Layer 3 of a small transformer language model trained on English Wikipedia (9 layers, counted from 0, width 96). Numbers have three digits each and are written without spaces.
In attention head 1, each number of a token's query or key is one row of weights dot the token's vector x plus its bias. A token spreads its attention over itself and the tokens before it by the softmax of 0.177 times query dot key.
The model reads these tokens: "V" "D" " store" "s" ";" " these" " store" "s" " would" " have" " combined" " both" " ren" "tal" " and" " DVD" " sales" " sections" " and" " be" " dec" "ke" "d" " out" " in" " E" "zy" "D" "V" "D" " live" "ry"

Query weights of the head. A number n stands for (n - 500) times 0.001.
q0 (bias -0.041): 412378367584409357317448504628445745502520369731506447302741313470551326394482714479520634288639588528520609500235582652450579582788394610538499663689521590570479611707693450437201458285473309664273205590409528403410519462455465432527452493688451522737598409476335473664339836391377369308
q1 (bias -0.010): 481421630410291599658656547551316525402583574481421481435533435415625468716340547449550563261453506483561600396466573331513268683528355655420625552607396491518488499471763352567426198599523395660670531536528584524668525571330527527527541539523294475615428666322526480352294444581416621541
q2 (bias 0.014): 369566381378422456595689366446592438399493500358613726555429555425515579568568598550545399664435313535464448410630432615627259704521630469563214480622601372529608691293539548413505512388545606454572493504441447522376382661567478509582478568345484480451369748376495374302353298376722591783
q3 (bias -0.017): 364600498380495392292525457582398630434496652525621590508585525409500458472396540517803625385490442448408575323247505637566406687439540478432659577643444461587547247764685365580460564523318371535136454527558465459464528501463443449609600600383527556535575709228484395361456649468410509390
q4 (bias 0.052): 372570415422587704536523470316443491528469665440630703339346471484442546541469475677532304596299415497492578663693396352831282483560603389552491270316698409384368365562385620512581606807375630477444611519672547624459585573488448524498584481244730578362330467272669731394350364488707552373
q5 (bias 0.008): 535690559439384256703465522496677510622384558426319489726438717303648414552377431571702419693544484572402355146549397531298486623249468520600384469475408391493694569380320599462465427647544578309641630562460600528478580535646548630558438365446278402582337798566527386415380386544676394702
q6 (bias -0.044): 353382518438497416462347387730286430627494638452429371584672394431644681503289384475544652470583557584499547473413363834450309597603518482359517528567325570657559338605632366436347561457569324601389340541611465623427508571489447430470631635437484617636561704469417471353527537414221371591
q7 (bias 0.005): 574455570574500286521661567443559565528571580579492457441455437421399407540654564509408513493417441577523653590379269645363574746453406573508599581598539526534410525540487670530449461584378482487561438451452432468677497539380502348588456385514481428549415623503514436572458522455495452523
q8 (bias -0.003): 377650512311629729436461534425760615661426588530506435240462421456405544320592524557454346495462310502490468602638458455703569437681537408586456448504318396600429292522590566488496600576416458533439480594716463434455383412542371639383527675322614734473488517531588523271468484406660508539
q9 (bias 0.001): 410485366490596732471584445518389305408381621486611578416434550504402434403738563376555538413458429568418377566583598273637602519604366508482443435553617443547512661469691340484472478436526553542586424627551456498414411356534543478573509541504563354513524377420646524531518646526562450403
q10 (bias -0.006): 365598487427471429471486436492410531563394700388487440436433379605474660467468516630347339446745542449579615510462503317528521344451595501414426366565536601424385599688558522488620402558501497626486638424596711444360429406572645506295498494455565555414599434614507672458504447537655479448
q11 (bias -0.004): 482475391564630473460675512509325357525338612511544417580476355620529604520379443451500433459463433433469628627519648526567470417557444534405504514578479552488630600639580447627394480465503524396416475464608359474578454484492698392453516648498616421575670632527349549366544578481510413275
q12 (bias -0.019): 480466462551553484569535520530579561481515422531358455542453394518711449526532540630495656289508620478490545473296579628543361464557285494443827683479476543536477572422479323438370448625758388429348482595511572549540592487302508535686501386669485308524478385393413641438434507416481591372
q13 (bias 0.059): 557584330807451719683484521253504579464424545304613450367558605617592684472449432376584350688505514471494574571655420369699605441559461301556445328309747505348465609405427505573700468664567741270598632542623579734529470533473438440404411522367630298320352507337673665362398270683614572413
q14 (bias 0.044): 626601360498443148832594613294588579669453376590627510584212675260433727402619513694672512503566426626303536457864479249624352540395634361534542322403572219394547644259160547468803361544582589503715602699546610370535532580776598417453450492441470391468234637478522544397416277355496634754
q15 (bias -0.031): 742398545335483124340460501672580491606522597622288638726353353502498456685356474506460483314294445701504614288295508758238348654599299677488684552474451478618497519587512598616328498376441406693578343332315505402482527600431474324364428502715380614721533724689317321477468710427372516428
q16 (bias -0.016): 546457521628632631411352509536493579564546602478445575521552467658497649602454564429438616348426476543479640417019388695596390682497451420438719603404580519575662414556500473533479467556562335433455412435524689646572495461410460254633626663454459374404641507266502546461657527521323469242
q17 (bias -0.024): 482486450444410512364473595553718543610409390714508597580535382478545505414416444364719677353540499490422578545535579528511478525392322466548384582602393435652706532561589368480383603443406408490420432541491443425489556508483414460650444720580509278528512576486435636408425597554555430295
q18 (bias -0.027): 493412579575529772310522484600479551556478482694552538379784497629430406298348598366675842450640527343393581441203467607603442529576234522452412612546491714577530441681710530566021231433419383653335365526533477549575454337431359358392595574609590397636690443236425459501340739497388473286
q19 (bias -0.010): 592388527533564419458471570530500696570545667561451576491387331496565740526208688554593225342465449456330820310187406735550314807543350587438711438514486526477739475527521494576268346572569360530553326378503606583715309400469337344523687554436402477660447671264478593313314540552357318477
q20 (bias 0.013): 664413581585511386491649545452585463493555570499508432549513509503444413494232474434586304591439468531488533568475426568404527521624542568478578309464451616583427516502466599583361596500468477436566531415361569522593477583513511402656527506408470620524477514462491615480343492398445467526
q21 (bias 0.007): 615461357536456551550567503511442452391516489348449677492655414665456502461467544404433584473392563363360554490433557618587683607714453540426483372465640519491495645403627514716524414442355420383565564337605457612482511488515411497526451529514457361608366740401432796371451453544451643395
q22 (bias 0.008): 381540600566579367563618357536496503490465370486496495616376538575475377655440338532361353651367398498470409612714557433452575318461461521472545498567544574448540616504426349457650610535436521499501604453517430489497518394491435543466555429432563451467417367520631391564417489362586524558
q23 (bias 0.022): 572491233476499546683300531408394363552433613348567306362467578397592435621487519485464570590496593821574443460717449549575592299764616446615489439513485602474307601346398577482661462453470548455586520605548444462495490664551573478295477586396579591390459498586377519532645435402428571620
q24 (bias -0.020): 542486520403509443550483573562470565444510500575304437467618515285455442419656582405645485216627646385582531314346541594473427547428585589352399583528500470326505406291646440526460479472472540637600487513426593390636341612441659409521535496580367553619484528638451558472669553533467689726
q25 (bias 0.028): 546596423364502342498433414350453661368476534500724515369394511542511652743560563510463470579385535672468679616712397523738433345594701381574511552406667626438560455496264565462570686539558589467341450471538383459539527462334634489468393604447659423474601585438424415556589458428430612274
q26 (bias 0.010): 480488355427522460390641454415483467478553503444543636467408503759394665539425562467641235593449477599363562594529447376534464519645501482569427303458445463594569445461555531473567506411400554466397587412590348530538389565645610578554384662372597493544465477514483619433426469453735405527
q27 (bias -0.022): 364539678349451470380315419645525600481531493586412562623625593535550424524537416466410398468451353487414466454459507421586516489399586288524706554453440482471550331529506468315515619455409461599575384570642561591433714465345439590446507583425405688475596454498664413672613558507459361410
q28 (bias 0.041): 515550390744422404522414473295500533489553563303640306390381585606628617512581366356692342804585445530350551610548478428605701426499623158591414383375552372480504460414273725480733501726565648107497575501491617632280523577707491438575538572456605487380516464314701385394513376555364374606
q29 (bias 0.002): 568511522545507517581624618505452541454681489459467516398630401579538386489486465503310516508397615386335636497496507345497460510411341611446712616661497508572388492493673539725458441630522500401485475307595483494443694391450330408543569368423335542628360614380573512478367375581466471462
q30 (bias -0.014): 438635457476505416422380329596591600392436571455342559494528473586353433405550403409446487511562606441498383523634605555463611409596481387478446520580455645367459620557635310391354634512462555505464497603586555529373628344433447559345577488537601471467525369566579587516459538530631474400
q31 (bias 0.043): 579575430424401208731584518310517466473414507442636692534386370389369524642445500640406542635295459510529568464635347607547530545700699457489585424511479384430398561329305647748684663545395731542593610443310349422491533770693454525454427393300465529626379544551503513342325371458656419659

Key weights of the head. A number n stands for (n - 500) times 0.0012.
k0 (bias -0.050): 400493506494528574120496501433431485495523511528612505492461416560397560441500482451501495499576511480566444683470415483549500323506474383569507500388516528457507484783550495558516524538381515583365473576544460507569549415423469491499523544436958516382655406468518491476550701507526523285
k1 (bias -0.064): 425339523599540465160551528623498485569537440581474584416491450625407433401464569467423453449583469402527499603424471599388416470474492518532463572489512524547551575718533591490474607506386246577305409532485486470419522428523506581461514557451550584504633412547434418550516809447578423388
k2 (bias 0.047): 621348553536509394693510404595538501631538518482340451530484510555617470492457501542564461423423597396478558346500530585407475549416555641331510486527452437627439487282469489532582443516488395512614569458464522452455465611569565496533469469523084505547321646521524565548518358555432552735
k3 (bias -0.038): 413522498517537547250529514269509387549412553459549495464459441588395575464518543415468460470502464492585551730484400505591434344546425368573405458444536497448508532695499579551533480506414534616483508510500532507562576434502414514541554551453950583458618323503477504529423629542455428417
k4 (bias 0.052): 630569552538438417871526481402603523474501467392413477567437595449647542512536479531554470482458496491454526353506545512429522562455503574446527512589498512509514544185436500560554412479646602428716561399429486468489445565571524455526445420533208421545361601436489491462498238540470555781
k5 (bias 0.010): 587267509592472425550511511784454445414587358494387601452538507572490453547479517554428568403358509447454548487484575591440420615520558643336446519571492453666510461325611426484456576419565268579548481460492514459454447469490576415457546597623120627607438547570468508576535457505405558591
k6 (bias -0.055): 442487443446543513158570438448477493521420461541607602418475436597363422481528527441534482516510408460590498669416473504566467365506482400580448522469522481467457501770507521478523546494351436603334510584516543493463585495505547555512458561400825526466635344527536471594482763483523544287
k7 (bias -0.003): 489409546451438648318451502558505577527514471572468460489606563502539602495422618487573568422559530521449419617479535389430546374498465570440470472434470522499481436635502449500552399426575448650489419688562552405599432450415533472459544589558502556527560528576427506414497651561539508362
k8 (bias 0.049): 586528424572521418882561401371423503510453544345420449495474561486641590498395545449685520562528501495448507426477466441536467489455515500528436581507511553381455515237435551475567448428633700353656635408410460519542485638585488529527496380464609416427427535422506524522447234550554449655
k9 (bias 0.016): 549687472464521370619463557303568544658599501356518502497427530405518596473203485551479338575524485462588519470491409515507476528448574482647496477472497532386508479389454590517584549628522591442512595472505513548500496609507438562478508535417540534479461564461484541381440336511500515587
k10 (bias 0.016): 438563440542495703721603539371492495542558426597629449437384625466517470532541502319641458546427471575361478443617469480479465493533415449619516541481563459414596408368494549463452565506396556361577545580505339543543571545461425528550478502484552388490444498413523420483532488512530527684
k11 (bias -0.055): 475595556391451692416484494259496578482562512463653489347549588480401467417500545512448464522564531604538478586522427410537604403534487467675540448487619505351484443598473554483495539570426518484513476500525523528565504552473373543494511433484688471475540326401586476454438568504499447493
k12 (bias -0.074): 494448493487453535152443527544435522494506521541601503490591465596353491445587494455485535578445452426595541655513493503506510450490532467540464527382467560471532495737550470538451561497341488616343458439542476510492507454518494495475514617428749535474721463495447467613565730555430389298
k13 (bias 0.047): 605512516481462458849464440512571526480507468489358513575438555358560496518479511604497479445461588489443524288553574501424480621474538625427579466606505484500528478164452542494488430482570562386623540438436456483496416555492510474514462423582090444517336636482422524527509271510523496781
k14 (bias 0.029): 587371532471481511735511401609501474489517460433273497500527566421659478552508489512503450484332535496506555318494534548385490550475511627370464497584442489623521531237553468553510416467612448437604546411431509521458418576516491434623496466559034496572379657555463537447481362544567512761
k15 (bias -0.035): 288426498453497603135503537490426486503499467564647472436579507546367483461541559503486529504587461456584458729477468486549507329541485435525453558448447506551496478870520416471485567501408386603298408633586545486510495402446550499567575566398798500482684396497519462549527729466462435302
k16 (bias -0.008): 381549426457498416247535472356467449578506501474610489460496458563330512492530578475508448538489571414640555658576487464610555354597506452509483481471446574462495513768491502519429537480382543553298571603611454481469571420521410628472458610487842506434606373504489420540463630471480377348
k17 (bias -0.049): 425518427543534543212518495372393505451421590399600496416502492514406494472512533527447458526498523453602403651415416439592505409571527454532508488430511558412496475709546564553501543540439509594363488535492518574534574420446486534521566506468916580501624421414504512541505697521397472332
k18 (bias -0.040): 377579472513531558260534560359498519471485573483601474494447401547370560506522561454469461479579510488595496689472431540542548375511536417608538503414542497442511496702529510455547566474409586508376514566533505513525538461401407600515540567477971524380609341502542516534530689510473431218
k19 (bias -0.039): 423349535512478639255605506480443417550524457539561467342540448573309478503520574465492562478573560383595570683428387498487537356491479513502425581469492569620471495793596495525497435518355333537286549613613458428455525435491466616516491591520792489449639360499499461507473725495539442336
k20 (bias -0.020): 498421515451417583526452451546458505482392460561419448518531469492614556487567506586387586509450519516478498475474461531468483448478576584493493665604575485586434504528497453511509373476500430542542451567564454391410444533527453526453481434656440418574455533530516323451508505570575562545
k21 (bias -0.061): 484296534560572563406521368600488556665588411609493533484450479533568451487409652602545407378618514478564698643389485533543389557305585641390625489508490501597499477585484466470340459484499399512333400470461415465447478504424452542544484518508556469504541456417515414565433628463484539463
k22 (bias 0.017): 594558540328422540666432570511531477443471553388521530525488561483689495447601468486575470459445495577465496357482502455476476529534512528548465561542460413541454465325487579454540482438587531504660430500441536491417468639595680395481425429539277434611454656490419574507481295520530562622
k23 (bias 0.050): 537527512464505416799525371585581532477527414483403525552511536368652530515500461563496477479472505483454559360548617472387472615457513505423512430582534460533473509234482506551502479544640579427602574422422508474444484590521516479543530364562157435553428627560519524457513282507566529750
k24 (bias -0.021): 317323573628477556274519514678459470583635443643570520414532441591419465541441520542356542552559422487481534590481525485465467453504435460523494463430445545634490535806524565447488477516408371570338419470535433466572509457413421631442518516473593637416594345581550507499463719509538382282
k25 (bias 0.059): 539616502474493511836452464415593524442447497447488473543509554416588509459626518581550479424478554516495507347578534504471570558488453538434606376535526465475489507283470482561574392541543698448734560456468507478503426611617496369570515392583233436483367558502467574435480248555546476738
k26 (bias 0.046): 569530486503563531850548463367568473594378535578446469404427524339635528417429539557589481485447569487470542429575480521563544467500565582442483611595517540532412551291475533538530424549516567435666514462413490455472477637522498456529530438490391402500397667468488477448437335557446554658
k27 (bias -0.032): 500613445546523372353469528395454389535490475457684573500373441582372485570566431594485520526450533522568405584582513533586435378676430429526460495425463537461554528632486464442496647461471518656282523517433543535464599503590551513537469552373863520417589403527402510499466555377554587382
k28 (bias 0.066): 602555493460434435858517436504541468452469464434345506552486547380577541540463506556536538507426554504543541257535489576470494604516516554403515448561540509533506508239474466510489445487568561467725543435475516481497519524530483445522458431579148392524299693518422539528494205532539555697
k29 (bias -0.062): 559380597507477563282515478669512526507459468569394529524542491530529561443404547493526637356614401501527535617457568601520501597454508539503507444352538502576625485690489510496434506432449242594406386493430430443606443373484495510469481524540546548582633439413457500473456687416514486374
k30 (bias 0.006): 492775380461450601581414595379456504478517468509758507564348497516573445538551432592481447532462502546498443433523537412610430438456501453635553502355589381437636376402454563422528500514539640464452536475430481585543562427544543465520472483426691467449553477402388515577520375544481575491
k31 (bias 0.050): 613414533499524499751495433584555524478513489475332437490492639436683514541527520532536518453482546531477565397545588503417510614431458626429495463566520463595466532275465478525515365509651464433663504404530502457480436576520555418533497451598113487555340715512494492476556276513468559732

The vector x that enters this layer's attention at each token. A number n stands for (n - 500) times 0.012.
0 "V": 514475526497425500276467582193477508480438396509638474534465459479467486517468568457452429477517568514505490570452566506384499497530472397548508486496500543453505591701493488514506452532443533497466479496493509758508527481441406521527537462536947533463589503496451509513515680499443478440
1 "D": 485472470458463482279558598262408495489471427537538480503489513471464471493492393503545505481493432567587449569466527545590533466496453371539535479426494502407478541743503506499568421509445516457385513510500564671559606505494454540443437413470875584467474480448517515664484689518488631350
2 " store": 457519474470424442272482560241464492512442465529595592555444503431434511439397441527573532471460393437568519552462476482642469535500543349577526552428470541422521573771505524457539497563342513558496471511470607581543580433591521445459543540455843485517577511398534509548547603409425523429
3 "s": 541486525526433479243506498161501445528465501488558520487430496468462462532473425522518592482502452497498507502398455521637520490513509354522524490480511526501491558678506515492525513545414554516411443498463516666511580542479486496495478587516922499484557538390447488561475600533546591276
4 ";": 560505523494439466242480538086457493492504443495566563496516446483456528506472528543514522527492501523510516555494496483615490493483414483483521519469465546429492489682542528547523493536432655565417508462478487504503575450477462569444404504450894497628583478451449496556522601520500523323
5 " these": 559539523489456470313576510082433472584458533524598508471485458430487511484454497508500526458488466428579503658528475489600470431483521397565492481543463436453539547644495458489522527576490532542348496511530569542493535470524495495503554576472914471511454498450500458499499614575434532341
6 " store": 463537439470460479299494556194462493511444481517608611554467491455435518404374446507580514472472394455545520564491466494649467515503574360599507554431479544430495572741510543467520499544340535551483491505485585559542563460608529454447537541443855467490567480419558503523551588410420505435
7 "s": 549511484514458501269514495118497446521467521481571531481451499479465464507464426501522589483524448512468505514424446537645523470519521367534513485489519531503461558639520531506512511533417571504403462499477494636509570561493485512491485589516945483463554512405461488534477581541541569273
8 " would": 540546503578471524313510507128531506470426458534534571436480433469428465512441533476565518502507421483553527578424506449639443408503503426540497526466460561443476519607549513533555526546484547436446509433417524489525564445547474592584498579412952512556516467363526481544501584573510504365
9 " have": 436545487580439485286497510114473512578469525551548560447426498467550490525445481470483532467490447438557502631484482444581472463507538404567427450444418512451485514607551501584513504586413648492418501498532505518500586490485456583524559557466924454546524444481536500515460522631510491369
10 " combined": 496557481479500511302508534077452437532491466481639533465513503391424487506464474449574531503516451517514543650551487466673425478559509448534524535446495503484476500654549522470546497574456570493442471483502498506480504417568463534500526547432896486494517554384512481501530602511446531366
11 " both": 506529507505479510320572511054436528569510484571588531480463441439471558479421512524487526505513459493517550600529435491634514448488517401494491533553465526515522550647463460553497513552440626521382505457494515499482537542482480524501543536458921435419476498437467472451527579526507513354
12 " ren": 424619423487508508369478687249545511543524423514574511474503531480418448452430489483476511485537379511607433614486438412569476410484453329637470401462440503465455557639521549526603503529337534469453551480468544465481585481513535495527552604451899537433558482483460510493596540618445557445
13 "tal": 512536470503449498358509525122461446486604555384606508472531530485442503442442477445517481488525502444528500621574469474673499488549490327532529506548500413457474495604523534445517527512453588518416468532522512609448545477536494442431420560498932531509504478463523504535492682479461553406
14 " and": 543536500492491525290509577039456456468509495514531506437489478510454510490483550507483500499502504478525523592467505520657451475514514450557501468507469484457482488589500542526519524567429640468429457414535447547494532492481550548512469491469941497490552466453448523568587544541515466358
15 " DVD": 453544427471507561343525571118462478494401516501605552548489420438522512517439445449570447490510420565597574642532488550660498488527500432574481518412556441423479532695509516411520459544442577507492474427549543555532486487502463474465491540395860482400477477465554453501544644473476569426
16 " sales": 419539470487462482348507541115502419503484527461590591517492528488408548517442430505530537441480427480586561526465459491618465559554518373641506453457542518461427550685513543500528549591479583482427447484520539561459478512593451447494467588497901458412541434435551492426485594445498560462
17 " sections": 478532454518457560336480525082431490541409525469616584520463441521518576527416450544528549500506386558544535500475463520618481478511495379572501452457527498449472547651504501535530455529425624545415465423528514562519506503534453495473493621473881481433508447449508441486542556548564573379
18 " and": 553550500476478524310486573034470459463488500515525503455479471501445510501482529525490493503509492468544526581474516515674459482506493453561509459499487485449496470597502543537508526582431643468465449416544448540501523486483553552511468498466935517475547470438435522553588533537503470373
19 " be": 354575437581568517332543534147526526521476513545491548495436565456522501469431456516486464546525447447538506527490456415608483444496444383485455469486432533487469490619561547576482464611402654523441571464603487538526622432478477516481511488426959460482505435484535517454485531546563515470
20 " dec": 476570494494570547385492577256583535395417499455513522426382528443470477560395474490534494510474426556523453555493547439505483379444440292595460544495463471347510547628511521562551555559396591510417588433501532443496543509460503508527475574488942562450522457484532502459625604625522580432
21 "ke": 456589456540424528365512554170483459463504552486507513544505416461431488442447376480466470490553468421498477630452499467643516473493550333473469461462477515445427510609507585437533531532401662514479549560583497646475569466529527508497487550434935459473574469493527469509594535451538600460
22 "d": 492563443485492500350488513103459470491507496458586476456484432442455463463518459487516505524575439423470491625502538510686514479453527314511500537446523521472497486592484577510492485504418677484457458514508510613470540543611515506485508603461901499486551505416495503500525552467515591378
23 " out": 379485400481574513350480570131437442499486476497624524499457504475524512469466478496461501495520439435568505582512426473600484472490503271546533537475474487485535513621512540588482578620400728441497428497508482533511494526573489434524481528506862508460550432450547538443586571511522503469
24 " in": 491511474531575532404465555007488493497506542470576480484523527477506485435517486496518486554541503460556533572464439518590560433505426383488517516444437515447465504598453539547486491589425667493515445498509485538479504487500518491501451512459876538413601491421514492456541643512532511425
25 " E": 474499513498570505342573541197475411436436422563529500501529431453499483406554430427554508532511506544565450500460492476591598422562514300569483493428518517458448573585510606523503502534388752499549503474503456561515570487515495496411452463465892531371515433490481507531460645549541514478
26 "zy": 400578522600467485421508511142542474542514525532556480520500466406412512494467419489450535539532428504529442629490419476597542494503541349517476522480528491449421567608481523365472477510495682560491524556489570639500638452502497503488459550327873439442570481474467475520468566443495595462
27 "D": 467537450470476519414528575152437529477450460540553479501493512495437498487506353484544467504509435582594438582493520543633574454495478362552533473427542520364452513643494512462568448485438629465414537503530525623538559534509476533416420433442860615389463423489544507622482588486512616441
28 "V": 524522541488394508340474545214395470474429499516610448459450451495529590432482376505524503511468508572570464631576584564515570481525475344615474477500499482345482512598383487455501496562469690501485513485596461634492570494457459554455434432477877604447515389528527510562467560529501519458
29 "D": 475548465463472500414510566162446524472442460545554481520486519494431495495509338507547482508502438566607443565486512540637583457483467358547543469433544516360478502647486502469561459489447643456419528507527530638544569503509462524428423437444851635401464429474525503623479575491512621432
30 " live": 426607509462477456441507506113535516481424465519662545535402463458445519539428425515537517506481437378578471603534479432639545530501510375495545568423433447477527489697476480484513536563465669470516533594456566527531532436523505512499463581445822499427589479429534560436504529428440547426
31 "ry": 447592515546467492362467485109541498491523532531529514551479493474439462468475380506503475523516471428495496565441442526669546491526500327476512453541526476395448522594486505436496518524437697475484515535505540715492588459528493470496509526421873520513572488464483486503481566463509575431

Token 8 " would".
To which token does it give the most attention? 8 " would"

Token 14 " and".
Which two tokens does it look at most, in order? 14 " and", 11 " both"

Token 23 " out".
To which token does it give the most attention? 23 " out"

Token 20 " dec".
To which token does it give the most attention? 19 " be"

Token 24 " in".
To which token does it give the most attention? 24 " in"

Token 10 " combined".
Which two tokens does it look at most, in order? 9 " have", 8 " would"

Token 21 "ke".
To which token does it give the most attention? 19 " be"

Token 25 " E".
To which token does it give the most attention? 24 " in"

Token 26 "zy".
Which token does it look at most, and with what share of its attention? 26 "zy", with about 30%

Token 31 "ry".
Which two tokens does it look at most, in order? 30 " live", 31 "ry"

Token 4 ";".
Which token does it look at most, and with what share of its attention? 4 ";", with about 40%

Token 27 "D".
To which token does it give the most attention? 26 "zy"

Token 16 " sales".
To which token does it give the most attention? 16 " sales"

Token 29 "D".
To which token does it give the most attention? 29 "D"

Token 17 " sections".
Which token does it look at most, and with what share of its attention? 17 " sections", with about 30%

Token 18 " and".
To which token does it give the most attention? 18 " and"

Token 19 " be".
To which token does it give the most attention? 18 " and"

Token 30 " live".
To which token does it give the most attention? 30 " live"

Token 13 "tal".
To which token does it give the most attention? 11 " both"

Token 22 "d".
To which token does it give the most attention? 19 " be"

Token 28 "V".
Which token does it look at most, and with what share of its attention? 28 "V", with about 30%